Layer 2 of a small transformer language model trained on English Wikipedia (8 layers, counted from 0, width 128).
A neuron's activation on a vector x is GELU(weights . x), where the dot is the dot product.

Input weights of the MLP neurons that the questions are about. A number n stands for (n - 128) times 0.004.
n27: 124, 143, 181, 139, 120, 87, 122, 172, 130, 122, 107, 172, 119, 153, 182, 172, 103, 102, 82, 169, 145, 148, 168, 128, 117, 181, 144, 157, 113, 159, 173, 144, 100, 147, 80, 120, 137, 174, 183, 112, 132, 102, 130, 104, 85, 126, 151, 143, 40, 174, 122, 136, 49, 139, 133, 99, 103, 93, 157, 136, 142, 143, 172, 94, 146, 179, 116, 125, 141, 122, 73, 102, 90, 46, 126, 145, 129, 100, 140, 107, 177, 124, 149, 165, 190, 167, 113, 118, 40, 133, 127, 81, 121, 80, 139, 154, 112, 105, 118, 189, 141, 127, 128, 99, 110, 113, 44, 152, 160, 125, 117, 121, 99, 144, 133, 169, 108, 106, 137, 163, 141, 126, 157, 136, 148, 145, 135, 70
n72: 141, 146, 101, 123, 81, 105, 125, 141, 133, 112, 167, 140, 107, 140, 133, 112, 127, 119, 197, 101, 129, 146, 118, 107, 127, 181, 112, 112, 142, 124, 133, 132, 131, 133, 118, 109, 164, 128, 145, 139, 139, 125, 95, 176, 94, 111, 142, 155, 135, 146, 155, 120, 163, 146, 125, 130, 124, 116, 77, 108, 119, 180, 160, 90, 85, 95, 123, 183, 178, 101, 96, 144, 158, 140, 150, 157, 64, 123, 152, 142, 94, 148, 142, 171, 121, 131, 83, 194, 133, 135, 158, 110, 106, 74, 175, 125, 113, 107, 126, 169, 148, 141, 134, 105, 111, 105, 152, 98, 140, 162, 119, 101, 124, 176, 113, 101, 133, 56, 169, 125, 145, 99, 156, 161, 88, 94, 136, 134
n163: 139, 107, 170, 150, 88, 126, 212, 74, 159, 83, 78, 120, 100, 100, 78, 127, 141, 115, 142, 147, 132, 85, 125, 121, 78, 163, 144, 76, 179, 99, 130, 95, 110, 106, 152, 165, 193, 117, 110, 148, 108, 162, 131, 139, 126, 103, 83, 124, 95, 72, 104, 113, 150, 123, 134, 102, 144, 112, 119, 104, 162, 45, 92, 156, 105, 133, 126, 155, 136, 85, 123, 130, 172, 148, 157, 174, 152, 106, 135, 100, 112, 136, 176, 164, 104, 135, 112, 126, 137, 158, 100, 185, 148, 186, 144, 133, 133, 109, 108, 147, 164, 85, 127, 84, 130, 122, 137, 139, 57, 172, 120, 139, 149, 153, 106, 134, 146, 107, 156, 95, 164, 93, 133, 131, 189, 81, 102, 116
n164: 155, 165, 147, 155, 159, 115, 113, 137, 88, 123, 103, 133, 123, 101, 171, 121, 101, 93, 142, 59, 150, 149, 92, 88, 65, 172, 148, 165, 113, 144, 179, 119, 133, 129, 158, 136, 153, 179, 122, 172, 124, 195, 117, 102, 91, 127, 101, 131, 83, 128, 97, 112, 142, 148, 124, 134, 112, 128, 95, 134, 104, 105, 148, 112, 176, 136, 131, 113, 129, 69, 162, 105, 98, 115, 139, 149, 140, 113, 168, 145, 72, 114, 154, 142, 171, 198, 109, 111, 181, 89, 82, 146, 152, 87, 119, 108, 154, 126, 113, 165, 153, 144, 81, 102, 137, 137, 106, 149, 136, 70, 101, 147, 118, 121, 87, 118, 136, 158, 172, 106, 140, 47, 155, 103, 104, 204, 84, 147
n188: 176, 133, 153, 136, 86, 105, 66, 167, 130, 139, 94, 150, 139, 119, 112, 124, 160, 139, 132, 61, 147, 116, 160, 106, 69, 165, 139, 99, 162, 136, 109, 125, 143, 131, 150, 152, 207, 127, 130, 146, 158, 152, 108, 150, 99, 122, 127, 126, 125, 124, 50, 142, 150, 108, 123, 134, 143, 100, 132, 147, 91, 76, 131, 183, 139, 142, 126, 100, 106, 114, 146, 104, 118, 92, 123, 133, 122, 117, 158, 152, 124, 152, 152, 187, 175, 164, 142, 112, 108, 133, 121, 90, 120, 121, 184, 162, 155, 166, 141, 158, 141, 135, 44, 139, 148, 119, 93, 159, 86, 127, 117, 146, 94, 121, 83, 122, 169, 115, 136, 97, 137, 119, 113, 91, 117, 125, 145, 71
n204: 165, 93, 123, 136, 147, 63, 123, 101, 140, 127, 147, 169, 149, 161, 115, 162, 124, 150, 112, 133, 115, 95, 131, 150, 132, 151, 159, 155, 140, 129, 191, 154, 121, 94, 114, 123, 129, 163, 130, 156, 147, 119, 147, 95, 95, 154, 144, 131, 129, 133, 92, 147, 108, 147, 149, 64, 130, 131, 149, 108, 130, 155, 151, 128, 100, 138, 107, 163, 113, 127, 130, 132, 85, 78, 138, 134, 111, 108, 199, 151, 110, 109, 151, 150, 159, 128, 100, 90, 125, 154, 159, 155, 100, 126, 92, 121, 128, 103, 122, 149, 128, 80, 122, 126, 53, 120, 49, 116, 140, 154, 109, 95, 91, 141, 149, 174, 133, 123, 84, 124, 144, 130, 169, 110, 121, 135, 153, 115
n208: 165, 87, 159, 117, 102, 119, 90, 101, 184, 136, 126, 160, 99, 134, 111, 137, 141, 187, 108, 100, 143, 89, 146, 156, 136, 119, 128, 105, 146, 102, 131, 169, 95, 99, 147, 93, 170, 108, 179, 113, 104, 124, 107, 121, 89, 72, 147, 116, 130, 138, 105, 135, 170, 135, 147, 66, 139, 100, 133, 80, 161, 129, 161, 175, 90, 179, 121, 154, 91, 108, 124, 133, 101, 136, 94, 153, 127, 121, 151, 162, 98, 101, 124, 101, 154, 189, 154, 137, 167, 135, 91, 157, 148, 130, 126, 134, 130, 103, 126, 143, 163, 64, 110, 147, 134, 99, 79, 147, 160, 104, 123, 158, 143, 103, 122, 108, 113, 115, 123, 124, 126, 184, 155, 123, 140, 99, 123, 92
n238: 104, 147, 142, 153, 117, 75, 67, 156, 149, 160, 84, 164, 84, 109, 147, 129, 142, 166, 123, 101, 95, 180, 83, 175, 114, 132, 128, 177, 105, 132, 213, 131, 137, 94, 110, 124, 120, 165, 157, 169, 132, 146, 157, 149, 56, 154, 99, 135, 80, 137, 118, 103, 58, 137, 146, 97, 116, 96, 79, 87, 100, 123, 135, 149, 142, 125, 109, 174, 136, 126, 171, 137, 124, 112, 122, 104, 95, 125, 156, 177, 135, 127, 153, 142, 141, 153, 68, 114, 132, 191, 144, 138, 107, 152, 123, 121, 137, 111, 102, 142, 148, 113, 164, 108, 115, 73, 60, 165, 117, 137, 138, 177, 126, 145, 124, 187, 118, 168, 138, 136, 164, 108, 131, 139, 156, 131, 148, 143
n242: 165, 146, 127, 63, 158, 48, 156, 146, 171, 108, 102, 53, 84, 107, 106, 140, 118, 121, 157, 127, 112, 107, 154, 149, 103, 211, 150, 103, 170, 131, 166, 183, 108, 153, 65, 128, 169, 105, 169, 91, 93, 117, 78, 143, 146, 120, 96, 125, 143, 125, 145, 147, 150, 140, 101, 100, 112, 164, 159, 162, 205, 135, 135, 91, 126, 198, 146, 168, 131, 67, 62, 124, 177, 127, 129, 162, 122, 165, 180, 122, 79, 34, 144, 163, 125, 199, 124, 204, 124, 154, 99, 148, 148, 65, 199, 152, 119, 83, 115, 142, 164, 127, 77, 137, 131, 177, 129, 141, 128, 156, 138, 105, 133, 90, 100, 72, 149, 108, 125, 67, 81, 112, 98, 154, 101, 89, 123, 147
n251: 126, 123, 195, 137, 128, 106, 144, 116, 141, 137, 100, 164, 119, 134, 204, 136, 107, 106, 88, 107, 115, 83, 86, 156, 102, 166, 154, 124, 137, 129, 166, 164, 140, 137, 101, 127, 105, 160, 127, 170, 111, 126, 82, 109, 89, 109, 78, 104, 103, 191, 114, 118, 138, 59, 131, 102, 135, 148, 75, 176, 123, 137, 143, 151, 179, 198, 125, 115, 100, 80, 172, 146, 82, 120, 133, 160, 111, 139, 123, 114, 132, 129, 101, 140, 210, 190, 132, 99, 121, 118, 94, 97, 145, 116, 113, 183, 131, 142, 114, 123, 154, 128, 53, 104, 123, 123, 127, 167, 79, 107, 128, 128, 109, 74, 142, 141, 110, 115, 140, 87, 108, 139, 155, 87, 88, 209, 118, 157
n354: 143, 135, 158, 129, 80, 114, 137, 135, 122, 92, 136, 109, 150, 175, 119, 116, 96, 157, 156, 121, 164, 110, 168, 109, 160, 132, 138, 142, 188, 149, 88, 192, 122, 126, 129, 155, 169, 106, 146, 127, 156, 129, 124, 132, 124, 144, 141, 137, 120, 121, 116, 110, 104, 126, 110, 126, 162, 143, 127, 119, 90, 91, 104, 121, 129, 107, 139, 193, 132, 116, 128, 121, 88, 99, 159, 129, 159, 74, 144, 130, 134, 113, 119, 178, 119, 154, 100, 122, 115, 109, 145, 164, 130, 157, 161, 91, 93, 113, 88, 179, 151, 98, 88, 134, 125, 107, 137, 150, 121, 126, 86, 97, 130, 106, 92, 143, 106, 109, 136, 126, 163, 110, 181, 163, 125, 141, 117, 104
n394: 160, 151, 109, 107, 111, 91, 147, 176, 119, 129, 157, 147, 174, 121, 196, 125, 87, 89, 161, 156, 203, 108, 135, 84, 118, 113, 162, 114, 196, 133, 80, 114, 151, 203, 152, 138, 128, 98, 187, 93, 114, 97, 95, 154, 115, 47, 146, 119, 129, 174, 123, 123, 148, 67, 129, 133, 132, 180, 130, 155, 114, 79, 133, 69, 136, 109, 109, 133, 133, 145, 115, 164, 185, 118, 145, 105, 110, 57, 94, 75, 69, 153, 106, 164, 171, 116, 131, 83, 125, 142, 162, 93, 150, 133, 132, 96, 145, 90, 79, 141, 161, 95, 100, 82, 93, 154, 94, 95, 180, 77, 109, 118, 128, 57, 162, 122, 171, 102, 153, 117, 119, 85, 132, 148, 172, 134, 137, 116
n429: 109, 99, 97, 83, 142, 152, 171, 106, 169, 117, 117, 163, 161, 145, 139, 146, 64, 145, 126, 114, 143, 124, 83, 161, 126, 88, 112, 102, 125, 149, 169, 114, 117, 135, 96, 129, 157, 126, 183, 113, 98, 80, 102, 133, 91, 121, 93, 216, 131, 142, 163, 146, 162, 110, 156, 119, 142, 116, 120, 152, 138, 170, 124, 111, 105, 161, 123, 116, 127, 115, 67, 164, 154, 138, 104, 199, 145, 136, 131, 106, 122, 65, 98, 130, 135, 153, 146, 115, 99, 124, 79, 121, 139, 85, 188, 134, 123, 86, 113, 99, 145, 79, 163, 103, 142, 167, 145, 153, 119, 147, 161, 138, 143, 74, 108, 157, 80, 95, 126, 110, 123, 134, 83, 171, 166, 130, 74, 123
n472: 122, 117, 131, 108, 155, 109, 119, 103, 132, 126, 57, 165, 131, 128, 176, 166, 144, 58, 126, 114, 119, 100, 159, 96, 97, 135, 158, 72, 120, 141, 147, 174, 143, 128, 111, 173, 111, 130, 124, 139, 180, 133, 130, 79, 113, 113, 83, 100, 85, 125, 138, 62, 60, 128, 142, 88, 139, 141, 97, 190, 131, 112, 147, 165, 109, 248, 122, 134, 120, 141, 98, 161, 141, 96, 122, 138, 106, 107, 133, 104, 152, 98, 158, 112, 169, 139, 162, 68, 113, 115, 131, 107, 161, 104, 106, 155, 108, 128, 121, 114, 140, 118, 111, 145, 133, 161, 145, 145, 131, 107, 154, 170, 107, 108, 162, 116, 131, 128, 139, 148, 115, 107, 46, 149, 144, 134, 136, 107

Each question shows a token from some text and the vector x that enters the MLP there. A number n stands for (n - 128) times 0.11.

" Ab": 122, 124, 127, 136, 129, 142, 129, 126, 127, 128, 131, 131, 127, 112, 123, 76, 142, 124, 116, 130, 133, 130, 131, 127, 118, 126, 137, 137, 109, 122, 124, 120, 114, 131, 125, 125, 130, 126, 139, 120, 122, 130, 135, 124, 118, 122, 120, 131, 123, 126, 133, 146, 125, 132, 135, 143, 126, 121, 133, 126, 129, 130, 120, 131, 127, 134, 138, 132, 121, 124, 121, 124, 129, 144, 141, 123, 132, 130, 132, 129, 120, 128, 128, 115, 119, 128, 134, 134, 136, 126, 126, 133, 149, 114, 135, 129, 121, 129, 139, 127, 92, 129, 129, 128, 137, 128, 126, 121, 137, 129, 121, 121, 140, 128, 128, 123, 135, 142, 134, 129, 130, 135, 122, 127, 130, 133, 124, 127
The two highest activations, in order: n164, n208

" to": 124, 124, 129, 146, 130, 127, 121, 128, 129, 131, 122, 127, 122, 122, 137, 109, 130, 129, 121, 118, 128, 125, 135, 129, 127, 132, 129, 135, 113, 129, 127, 129, 124, 130, 125, 127, 120, 137, 120, 114, 127, 117, 141, 123, 124, 138, 123, 132, 129, 131, 133, 129, 116, 124, 140, 170, 122, 127, 135, 130, 124, 138, 133, 122, 127, 129, 133, 126, 127, 126, 126, 124, 125, 129, 138, 129, 128, 142, 127, 123, 133, 124, 127, 113, 131, 131, 133, 128, 134, 124, 140, 129, 136, 123, 124, 127, 124, 127, 137, 139, 25, 124, 131, 127, 134, 129, 125, 139, 137, 129, 124, 136, 137, 124, 129, 131, 129, 141, 130, 128, 114, 125, 131, 132, 121, 126, 134, 132
Which of these neurons fires most? n27

" al": 120, 129, 106, 134, 124, 135, 126, 137, 135, 128, 139, 131, 123, 128, 132, 77, 136, 128, 133, 124, 128, 120, 131, 132, 129, 131, 129, 130, 112, 116, 125, 124, 129, 140, 137, 127, 106, 122, 116, 117, 129, 107, 129, 128, 130, 127, 110, 116, 140, 134, 133, 127, 144, 130, 133, 165, 133, 125, 131, 129, 126, 135, 129, 124, 125, 124, 133, 126, 128, 129, 127, 133, 134, 133, 139, 138, 122, 124, 124, 120, 134, 127, 119, 139, 128, 118, 130, 128, 118, 131, 129, 131, 143, 123, 139, 111, 125, 125, 137, 136, 73, 119, 135, 121, 131, 120, 129, 111, 128, 129, 125, 131, 130, 130, 130, 131, 136, 133, 129, 133, 134, 138, 139, 127, 132, 129, 148, 141
The two highest activations, in order: n72, n394

" then": 128, 123, 116, 143, 137, 123, 125, 137, 123, 138, 122, 134, 127, 126, 121, 106, 146, 125, 118, 123, 117, 127, 133, 126, 124, 131, 130, 126, 124, 135, 136, 130, 124, 127, 131, 141, 119, 127, 127, 121, 130, 118, 136, 125, 131, 129, 126, 132, 127, 128, 129, 126, 121, 130, 143, 159, 126, 127, 134, 130, 129, 136, 134, 130, 127, 134, 135, 122, 127, 127, 128, 137, 133, 126, 130, 132, 127, 119, 130, 118, 135, 122, 127, 118, 127, 124, 132, 123, 120, 123, 140, 130, 133, 127, 119, 126, 123, 132, 141, 125, 25, 130, 132, 127, 130, 138, 129, 125, 126, 133, 126, 123, 127, 126, 138, 131, 134, 130, 126, 129, 121, 126, 120, 123, 123, 117, 149, 136
The most active neuron and its activation: n472, at about 1.5

"u": 128, 134, 121, 130, 140, 133, 125, 141, 122, 128, 134, 130, 123, 129, 132, 74, 135, 128, 140, 131, 122, 122, 136, 128, 124, 130, 128, 131, 125, 114, 122, 135, 124, 132, 137, 126, 127, 115, 125, 129, 123, 113, 136, 127, 132, 128, 136, 130, 124, 126, 129, 130, 126, 121, 133, 171, 129, 136, 133, 128, 117, 125, 124, 139, 129, 103, 136, 125, 127, 136, 138, 128, 128, 127, 144, 132, 128, 110, 128, 125, 126, 129, 123, 119, 135, 133, 131, 128, 128, 118, 130, 127, 132, 128, 118, 113, 120, 127, 143, 128, 74, 134, 123, 132, 126, 126, 138, 127, 134, 125, 116, 126, 132, 129, 133, 128, 131, 136, 131, 133, 123, 131, 129, 133, 128, 126, 134, 122
The two highest activations, in order: n394, n354

"st": 129, 116, 128, 150, 124, 126, 128, 128, 115, 125, 126, 134, 130, 120, 115, 84, 126, 132, 132, 121, 128, 130, 129, 130, 141, 125, 128, 134, 114, 124, 129, 132, 109, 121, 130, 141, 143, 126, 139, 132, 124, 126, 127, 129, 127, 131, 132, 143, 127, 125, 115, 132, 132, 128, 137, 152, 128, 117, 142, 124, 127, 129, 108, 134, 124, 122, 136, 131, 118, 128, 137, 118, 131, 122, 126, 130, 136, 139, 136, 129, 120, 134, 127, 123, 133, 139, 133, 125, 139, 126, 132, 127, 136, 125, 138, 126, 119, 127, 136, 125, 60, 125, 125, 134, 132, 114, 125, 134, 127, 131, 117, 126, 138, 132, 131, 123, 119, 132, 126, 130, 129, 139, 124, 132, 127, 123, 146, 123
The three highest activations, in order: n188, n208, n354

"Med": 128, 126, 129, 132, 125, 120, 124, 127, 129, 121, 130, 129, 117, 127, 114, 76, 131, 134, 126, 137, 131, 129, 134, 133, 123, 123, 134, 132, 128, 129, 128, 132, 112, 136, 120, 126, 116, 120, 120, 121, 133, 107, 144, 127, 134, 124, 135, 133, 140, 127, 126, 133, 129, 131, 121, 145, 126, 121, 138, 130, 135, 130, 110, 128, 123, 130, 138, 131, 131, 127, 123, 120, 136, 127, 131, 104, 129, 136, 126, 132, 130, 129, 126, 131, 118, 134, 130, 144, 130, 126, 124, 134, 138, 135, 135, 132, 120, 129, 129, 126, 82, 131, 126, 134, 130, 128, 117, 123, 131, 132, 115, 115, 142, 134, 130, 123, 134, 148, 129, 127, 124, 136, 141, 105, 134, 118, 132, 137
Which of these neurons fires most? n242

" p": 121, 124, 137, 136, 123, 135, 125, 129, 132, 131, 129, 124, 126, 132, 125, 78, 137, 128, 134, 125, 124, 128, 128, 131, 136, 119, 131, 126, 126, 122, 129, 133, 126, 126, 127, 123, 126, 124, 118, 114, 131, 116, 122, 124, 134, 135, 136, 117, 127, 137, 128, 125, 125, 119, 135, 137, 133, 136, 123, 125, 125, 131, 124, 133, 128, 137, 138, 133, 121, 131, 134, 125, 124, 130, 133, 126, 125, 127, 133, 127, 142, 122, 119, 117, 125, 120, 134, 127, 136, 131, 126, 127, 147, 138, 113, 127, 118, 126, 151, 127, 74, 130, 122, 138, 136, 121, 137, 138, 125, 123, 115, 129, 134, 116, 134, 131, 121, 133, 127, 132, 118, 144, 137, 132, 128, 133, 138, 117
The three highest activations, in order: n208, n251, n354

"I": 129, 130, 120, 118, 135, 126, 119, 138, 129, 128, 126, 129, 124, 120, 118, 72, 139, 125, 135, 133, 114, 132, 135, 131, 124, 125, 133, 124, 124, 133, 128, 124, 135, 136, 119, 126, 137, 120, 123, 116, 126, 119, 146, 140, 135, 127, 132, 130, 128, 128, 130, 131, 138, 126, 135, 175, 122, 126, 132, 133, 120, 133, 118, 137, 127, 125, 132, 125, 132, 132, 122, 122, 123, 132, 143, 129, 125, 128, 128, 127, 141, 129, 131, 125, 131, 120, 134, 129, 127, 125, 125, 128, 136, 128, 139, 134, 121, 133, 141, 128, 65, 129, 127, 128, 131, 128, 124, 118, 136, 130, 121, 119, 137, 133, 127, 126, 134, 150, 128, 120, 125, 117, 120, 114, 132, 118, 135, 127
Which of these neurons fires most? n188

" depart": 124, 129, 120, 132, 129, 134, 127, 132, 124, 135, 137, 135, 128, 124, 117, 94, 133, 128, 128, 128, 113, 129, 128, 130, 125, 115, 125, 138, 117, 116, 136, 130, 126, 124, 133, 120, 106, 115, 141, 134, 127, 136, 147, 126, 109, 125, 122, 126, 137, 137, 132, 132, 120, 133, 132, 120, 131, 118, 132, 128, 126, 123, 125, 137, 122, 125, 140, 127, 125, 128, 135, 134, 120, 132, 131, 136, 127, 122, 134, 131, 125, 130, 128, 122, 127, 145, 128, 121, 129, 122, 137, 129, 127, 136, 122, 127, 118, 132, 140, 128, 57, 132, 134, 141, 133, 123, 124, 125, 129, 133, 119, 134, 133, 134, 136, 126, 126, 132, 130, 127, 136, 143, 132, 122, 126, 120, 138, 126
The most active neuron and its activation: n238, at about 1.9

" indic": 126, 119, 119, 121, 122, 129, 121, 126, 122, 127, 128, 131, 120, 133, 120, 88, 134, 136, 142, 135, 133, 136, 137, 132, 126, 112, 129, 135, 127, 128, 133, 137, 125, 131, 129, 120, 128, 122, 136, 118, 125, 96, 140, 125, 131, 128, 140, 115, 122, 123, 126, 123, 129, 138, 134, 141, 120, 120, 134, 125, 131, 125, 127, 136, 126, 133, 136, 135, 125, 139, 135, 132, 132, 122, 123, 134, 125, 129, 127, 130, 145, 117, 125, 121, 117, 125, 129, 127, 113, 128, 138, 134, 132, 137, 119, 117, 118, 127, 130, 139, 68, 130, 131, 144, 129, 128, 134, 117, 147, 125, 125, 133, 134, 138, 134, 129, 116, 130, 124, 136, 122, 148, 143, 125, 121, 111, 147, 130
Which of these neurons fires most? n208

" ancient": 126, 116, 128, 117, 126, 123, 126, 132, 134, 133, 129, 120, 132, 129, 132, 102, 127, 138, 123, 137, 122, 128, 124, 131, 135, 122, 126, 134, 124, 115, 131, 135, 127, 136, 123, 126, 111, 128, 134, 114, 125, 107, 124, 127, 138, 132, 143, 134, 131, 136, 127, 133, 129, 126, 140, 155, 126, 135, 133, 126, 130, 134, 136, 132, 128, 118, 132, 131, 121, 121, 128, 122, 133, 131, 131, 126, 125, 131, 133, 123, 131, 126, 126, 132, 134, 123, 131, 121, 133, 130, 138, 126, 128, 121, 122, 128, 126, 125, 152, 122, 27, 126, 135, 137, 124, 127, 126, 126, 127, 132, 123, 115, 133, 124, 133, 127, 117, 123, 127, 121, 125, 154, 130, 125, 126, 125, 154, 132
Which of these neurons fires most? n204

" can": 125, 125, 121, 124, 138, 123, 123, 132, 123, 135, 130, 133, 129, 129, 136, 93, 139, 129, 124, 134, 116, 127, 131, 135, 130, 132, 132, 133, 114, 119, 133, 137, 122, 127, 118, 122, 124, 131, 129, 121, 133, 106, 135, 120, 114, 133, 134, 128, 128, 139, 137, 123, 105, 129, 139, 148, 123, 122, 131, 132, 126, 135, 131, 124, 125, 122, 135, 132, 122, 135, 124, 130, 131, 123, 141, 124, 127, 121, 128, 127, 141, 125, 127, 118, 131, 126, 135, 131, 130, 125, 136, 124, 134, 120, 118, 128, 119, 125, 133, 132, 43, 133, 135, 132, 126, 136, 120, 127, 143, 130, 123, 124, 130, 127, 134, 133, 108, 133, 130, 139, 121, 128, 131, 131, 134, 114, 149, 131
The three highest activations, in order: n27, n204, n238

" well": 129, 119, 99, 134, 126, 130, 126, 130, 133, 127, 137, 128, 122, 126, 118, 101, 148, 128, 120, 136, 120, 121, 137, 129, 133, 129, 130, 127, 123, 122, 130, 122, 127, 132, 125, 134, 134, 123, 116, 110, 132, 122, 133, 122, 119, 132, 120, 121, 140, 126, 131, 136, 139, 134, 144, 133, 125, 118, 128, 126, 132, 136, 124, 140, 124, 123, 135, 137, 128, 123, 120, 144, 125, 125, 147, 127, 126, 127, 133, 118, 130, 123, 129, 118, 133, 126, 131, 125, 117, 132, 133, 134, 131, 128, 126, 126, 122, 120, 137, 132, 44, 123, 134, 134, 125, 135, 123, 130, 135, 135, 119, 130, 134, 129, 138, 132, 131, 127, 123, 126, 133, 141, 129, 144, 131, 120, 149, 128
Which of these neurons fires most? n204

"ott": 123, 130, 123, 142, 134, 133, 123, 131, 128, 127, 129, 121, 128, 117, 129, 77, 127, 134, 125, 130, 122, 130, 124, 131, 133, 134, 132, 138, 119, 126, 125, 125, 114, 126, 126, 122, 130, 131, 126, 124, 129, 126, 149, 131, 122, 129, 133, 129, 118, 131, 143, 136, 123, 132, 141, 161, 128, 123, 136, 124, 122, 134, 125, 137, 124, 107, 136, 131, 124, 136, 126, 122, 127, 120, 137, 134, 126, 116, 133, 129, 138, 139, 128, 122, 132, 144, 132, 134, 135, 122, 136, 122, 126, 134, 121, 130, 122, 128, 142, 126, 60, 128, 121, 132, 128, 121, 133, 139, 126, 129, 116, 114, 133, 136, 135, 130, 125, 130, 128, 124, 122, 130, 126, 131, 122, 138, 143, 122
Which of these neurons fires most? n238

" from": 127, 127, 138, 137, 121, 137, 126, 130, 127, 135, 130, 124, 123, 124, 131, 127, 129, 132, 124, 131, 126, 128, 123, 128, 128, 124, 121, 132, 116, 124, 131, 122, 126, 132, 135, 121, 108, 122, 125, 111, 123, 123, 128, 127, 122, 129, 116, 134, 134, 131, 134, 134, 127, 131, 136, 167, 129, 126, 128, 129, 126, 133, 129, 126, 129, 133, 138, 123, 122, 124, 128, 128, 127, 126, 139, 136, 131, 131, 126, 124, 129, 124, 125, 123, 129, 136, 133, 126, 136, 121, 133, 131, 132, 127, 123, 129, 123, 135, 140, 126, 35, 124, 131, 123, 137, 130, 142, 130, 132, 124, 119, 122, 135, 116, 127, 128, 115, 139, 130, 126, 124, 141, 128, 131, 126, 122, 125, 140
The most active neuron and its activation: n429, at about 0.31

"-d": 123, 122, 128, 151, 128, 135, 133, 124, 123, 129, 125, 128, 126, 124, 121, 82, 132, 127, 130, 136, 130, 124, 130, 125, 133, 121, 125, 130, 119, 120, 129, 127, 128, 132, 138, 124, 123, 125, 99, 121, 131, 144, 133, 122, 136, 130, 134, 134, 139, 122, 127, 125, 137, 126, 136, 132, 125, 127, 133, 124, 129, 122, 113, 135, 121, 133, 140, 135, 120, 128, 128, 121, 131, 135, 132, 120, 131, 135, 129, 127, 138, 126, 125, 125, 117, 126, 133, 120, 134, 135, 130, 135, 147, 128, 128, 125, 119, 117, 141, 134, 84, 134, 132, 135, 136, 112, 128, 119, 119, 123, 114, 130, 131, 126, 128, 133, 141, 133, 134, 130, 126, 141, 131, 116, 131, 126, 125, 129
Which of these neurons fires most? n163

" lic": 124, 119, 124, 150, 146, 136, 122, 127, 122, 136, 131, 122, 122, 134, 131, 85, 135, 128, 135, 123, 124, 133, 121, 130, 131, 117, 126, 140, 116, 125, 136, 121, 124, 125, 137, 117, 116, 121, 127, 122, 124, 119, 132, 126, 127, 138, 130, 123, 122, 143, 131, 130, 120, 130, 134, 132, 126, 129, 144, 121, 126, 128, 125, 128, 129, 127, 136, 135, 120, 133, 138, 138, 124, 125, 136, 137, 127, 136, 128, 134, 109, 119, 122, 118, 133, 130, 131, 127, 144, 126, 119, 135, 134, 130, 115, 113, 124, 124, 141, 129, 60, 121, 123, 138, 130, 131, 133, 142, 137, 126, 123, 136, 141, 132, 136, 122, 114, 138, 126, 133, 129, 132, 135, 142, 119, 124, 131, 138
The three highest activations, in order: n238, n164, n208

" between": 126, 126, 119, 128, 129, 134, 128, 128, 124, 135, 126, 123, 131, 123, 128, 123, 120, 135, 126, 123, 120, 132, 124, 135, 129, 130, 119, 130, 110, 133, 137, 126, 133, 131, 130, 121, 109, 129, 134, 123, 125, 117, 117, 128, 124, 132, 123, 146, 129, 130, 138, 133, 135, 130, 143, 155, 128, 130, 131, 126, 129, 133, 129, 129, 130, 134, 140, 132, 125, 129, 127, 121, 132, 127, 128, 125, 129, 135, 131, 127, 122, 125, 121, 116, 126, 119, 132, 121, 139, 125, 130, 126, 129, 128, 129, 127, 121, 139, 137, 128, 40, 126, 128, 126, 130, 130, 132, 129, 132, 127, 118, 119, 135, 115, 130, 131, 113, 138, 126, 127, 124, 139, 128, 130, 127, 117, 139, 132
The most active neuron and its activation: n429, at about 1.4

" were": 125, 129, 130, 126, 121, 125, 130, 130, 122, 137, 131, 130, 132, 126, 129, 118, 131, 123, 124, 130, 126, 136, 129, 130, 130, 125, 128, 135, 111, 125, 134, 123, 128, 128, 132, 131, 119, 126, 127, 123, 133, 130, 132, 125, 117, 129, 123, 127, 138, 129, 136, 123, 118, 126, 141, 130, 131, 116, 129, 129, 127, 119, 131, 135, 127, 132, 141, 132, 129, 134, 122, 125, 121, 125, 126, 127, 129, 124, 129, 129, 148, 130, 131, 128, 124, 123, 134, 114, 128, 124, 134, 128, 131, 133, 121, 126, 117, 140, 137, 129, 42, 134, 132, 122, 133, 127, 130, 120, 131, 128, 117, 122, 129, 116, 133, 134, 115, 133, 129, 138, 124, 138, 129, 125, 123, 119, 136, 129
The three highest activations, in order: n472, n27, n238

"ush": 121, 124, 116, 142, 134, 127, 129, 134, 126, 129, 132, 121, 119, 121, 129, 76, 133, 131, 127, 138, 123, 134, 129, 125, 130, 123, 123, 136, 122, 121, 117, 121, 122, 124, 131, 126, 130, 123, 130, 117, 128, 131, 132, 134, 133, 130, 131, 129, 128, 135, 135, 133, 127, 136, 145, 172, 128, 135, 131, 123, 120, 128, 130, 127, 124, 108, 137, 128, 133, 125, 130, 123, 137, 136, 130, 126, 130, 137, 131, 130, 128, 126, 123, 122, 134, 132, 129, 131, 134, 127, 133, 124, 129, 127, 135, 124, 123, 132, 138, 134, 57, 140, 127, 133, 127, 124, 127, 124, 129, 128, 116, 124, 128, 131, 129, 131, 124, 124, 131, 134, 119, 129, 128, 126, 123, 134, 141, 135
Which of these neurons fires most? n72

" ind": 129, 115, 125, 157, 132, 144, 130, 125, 141, 129, 130, 134, 123, 122, 118, 82, 139, 128, 131, 144, 129, 129, 130, 131, 123, 111, 128, 131, 127, 108, 129, 127, 124, 135, 133, 128, 123, 116, 107, 114, 124, 130, 153, 119, 123, 127, 122, 117, 136, 130, 126, 129, 133, 130, 141, 129, 129, 121, 128, 130, 127, 119, 102, 132, 120, 135, 134, 127, 122, 130, 129, 131, 131, 127, 148, 132, 132, 119, 130, 130, 146, 124, 128, 136, 123, 121, 132, 108, 123, 138, 131, 135, 144, 136, 123, 122, 124, 120, 127, 138, 91, 124, 131, 132, 138, 114, 122, 114, 124, 120, 125, 132, 136, 135, 133, 136, 131, 139, 131, 139, 137, 133, 133, 109, 139, 114, 127, 142
Which of these neurons fires most? n163

" It": 130, 125, 118, 121, 137, 130, 125, 131, 133, 131, 127, 126, 136, 128, 127, 97, 140, 135, 121, 130, 106, 130, 134, 124, 132, 123, 133, 129, 127, 125, 125, 135, 132, 126, 127, 119, 146, 128, 134, 125, 126, 125, 131, 125, 137, 129, 135, 123, 130, 134, 133, 130, 119, 124, 134, 147, 128, 134, 132, 128, 123, 127, 135, 136, 128, 125, 140, 130, 126, 125, 132, 125, 122, 127, 124, 133, 124, 109, 127, 134, 129, 129, 127, 121, 124, 128, 133, 128, 137, 116, 131, 131, 134, 129, 116, 134, 120, 130, 133, 126, 49, 129, 126, 140, 124, 126, 130, 114, 131, 133, 116, 115, 131, 120, 133, 137, 125, 132, 129, 124, 121, 144, 123, 112, 128, 125, 141, 135
Which of these neurons fires most? n204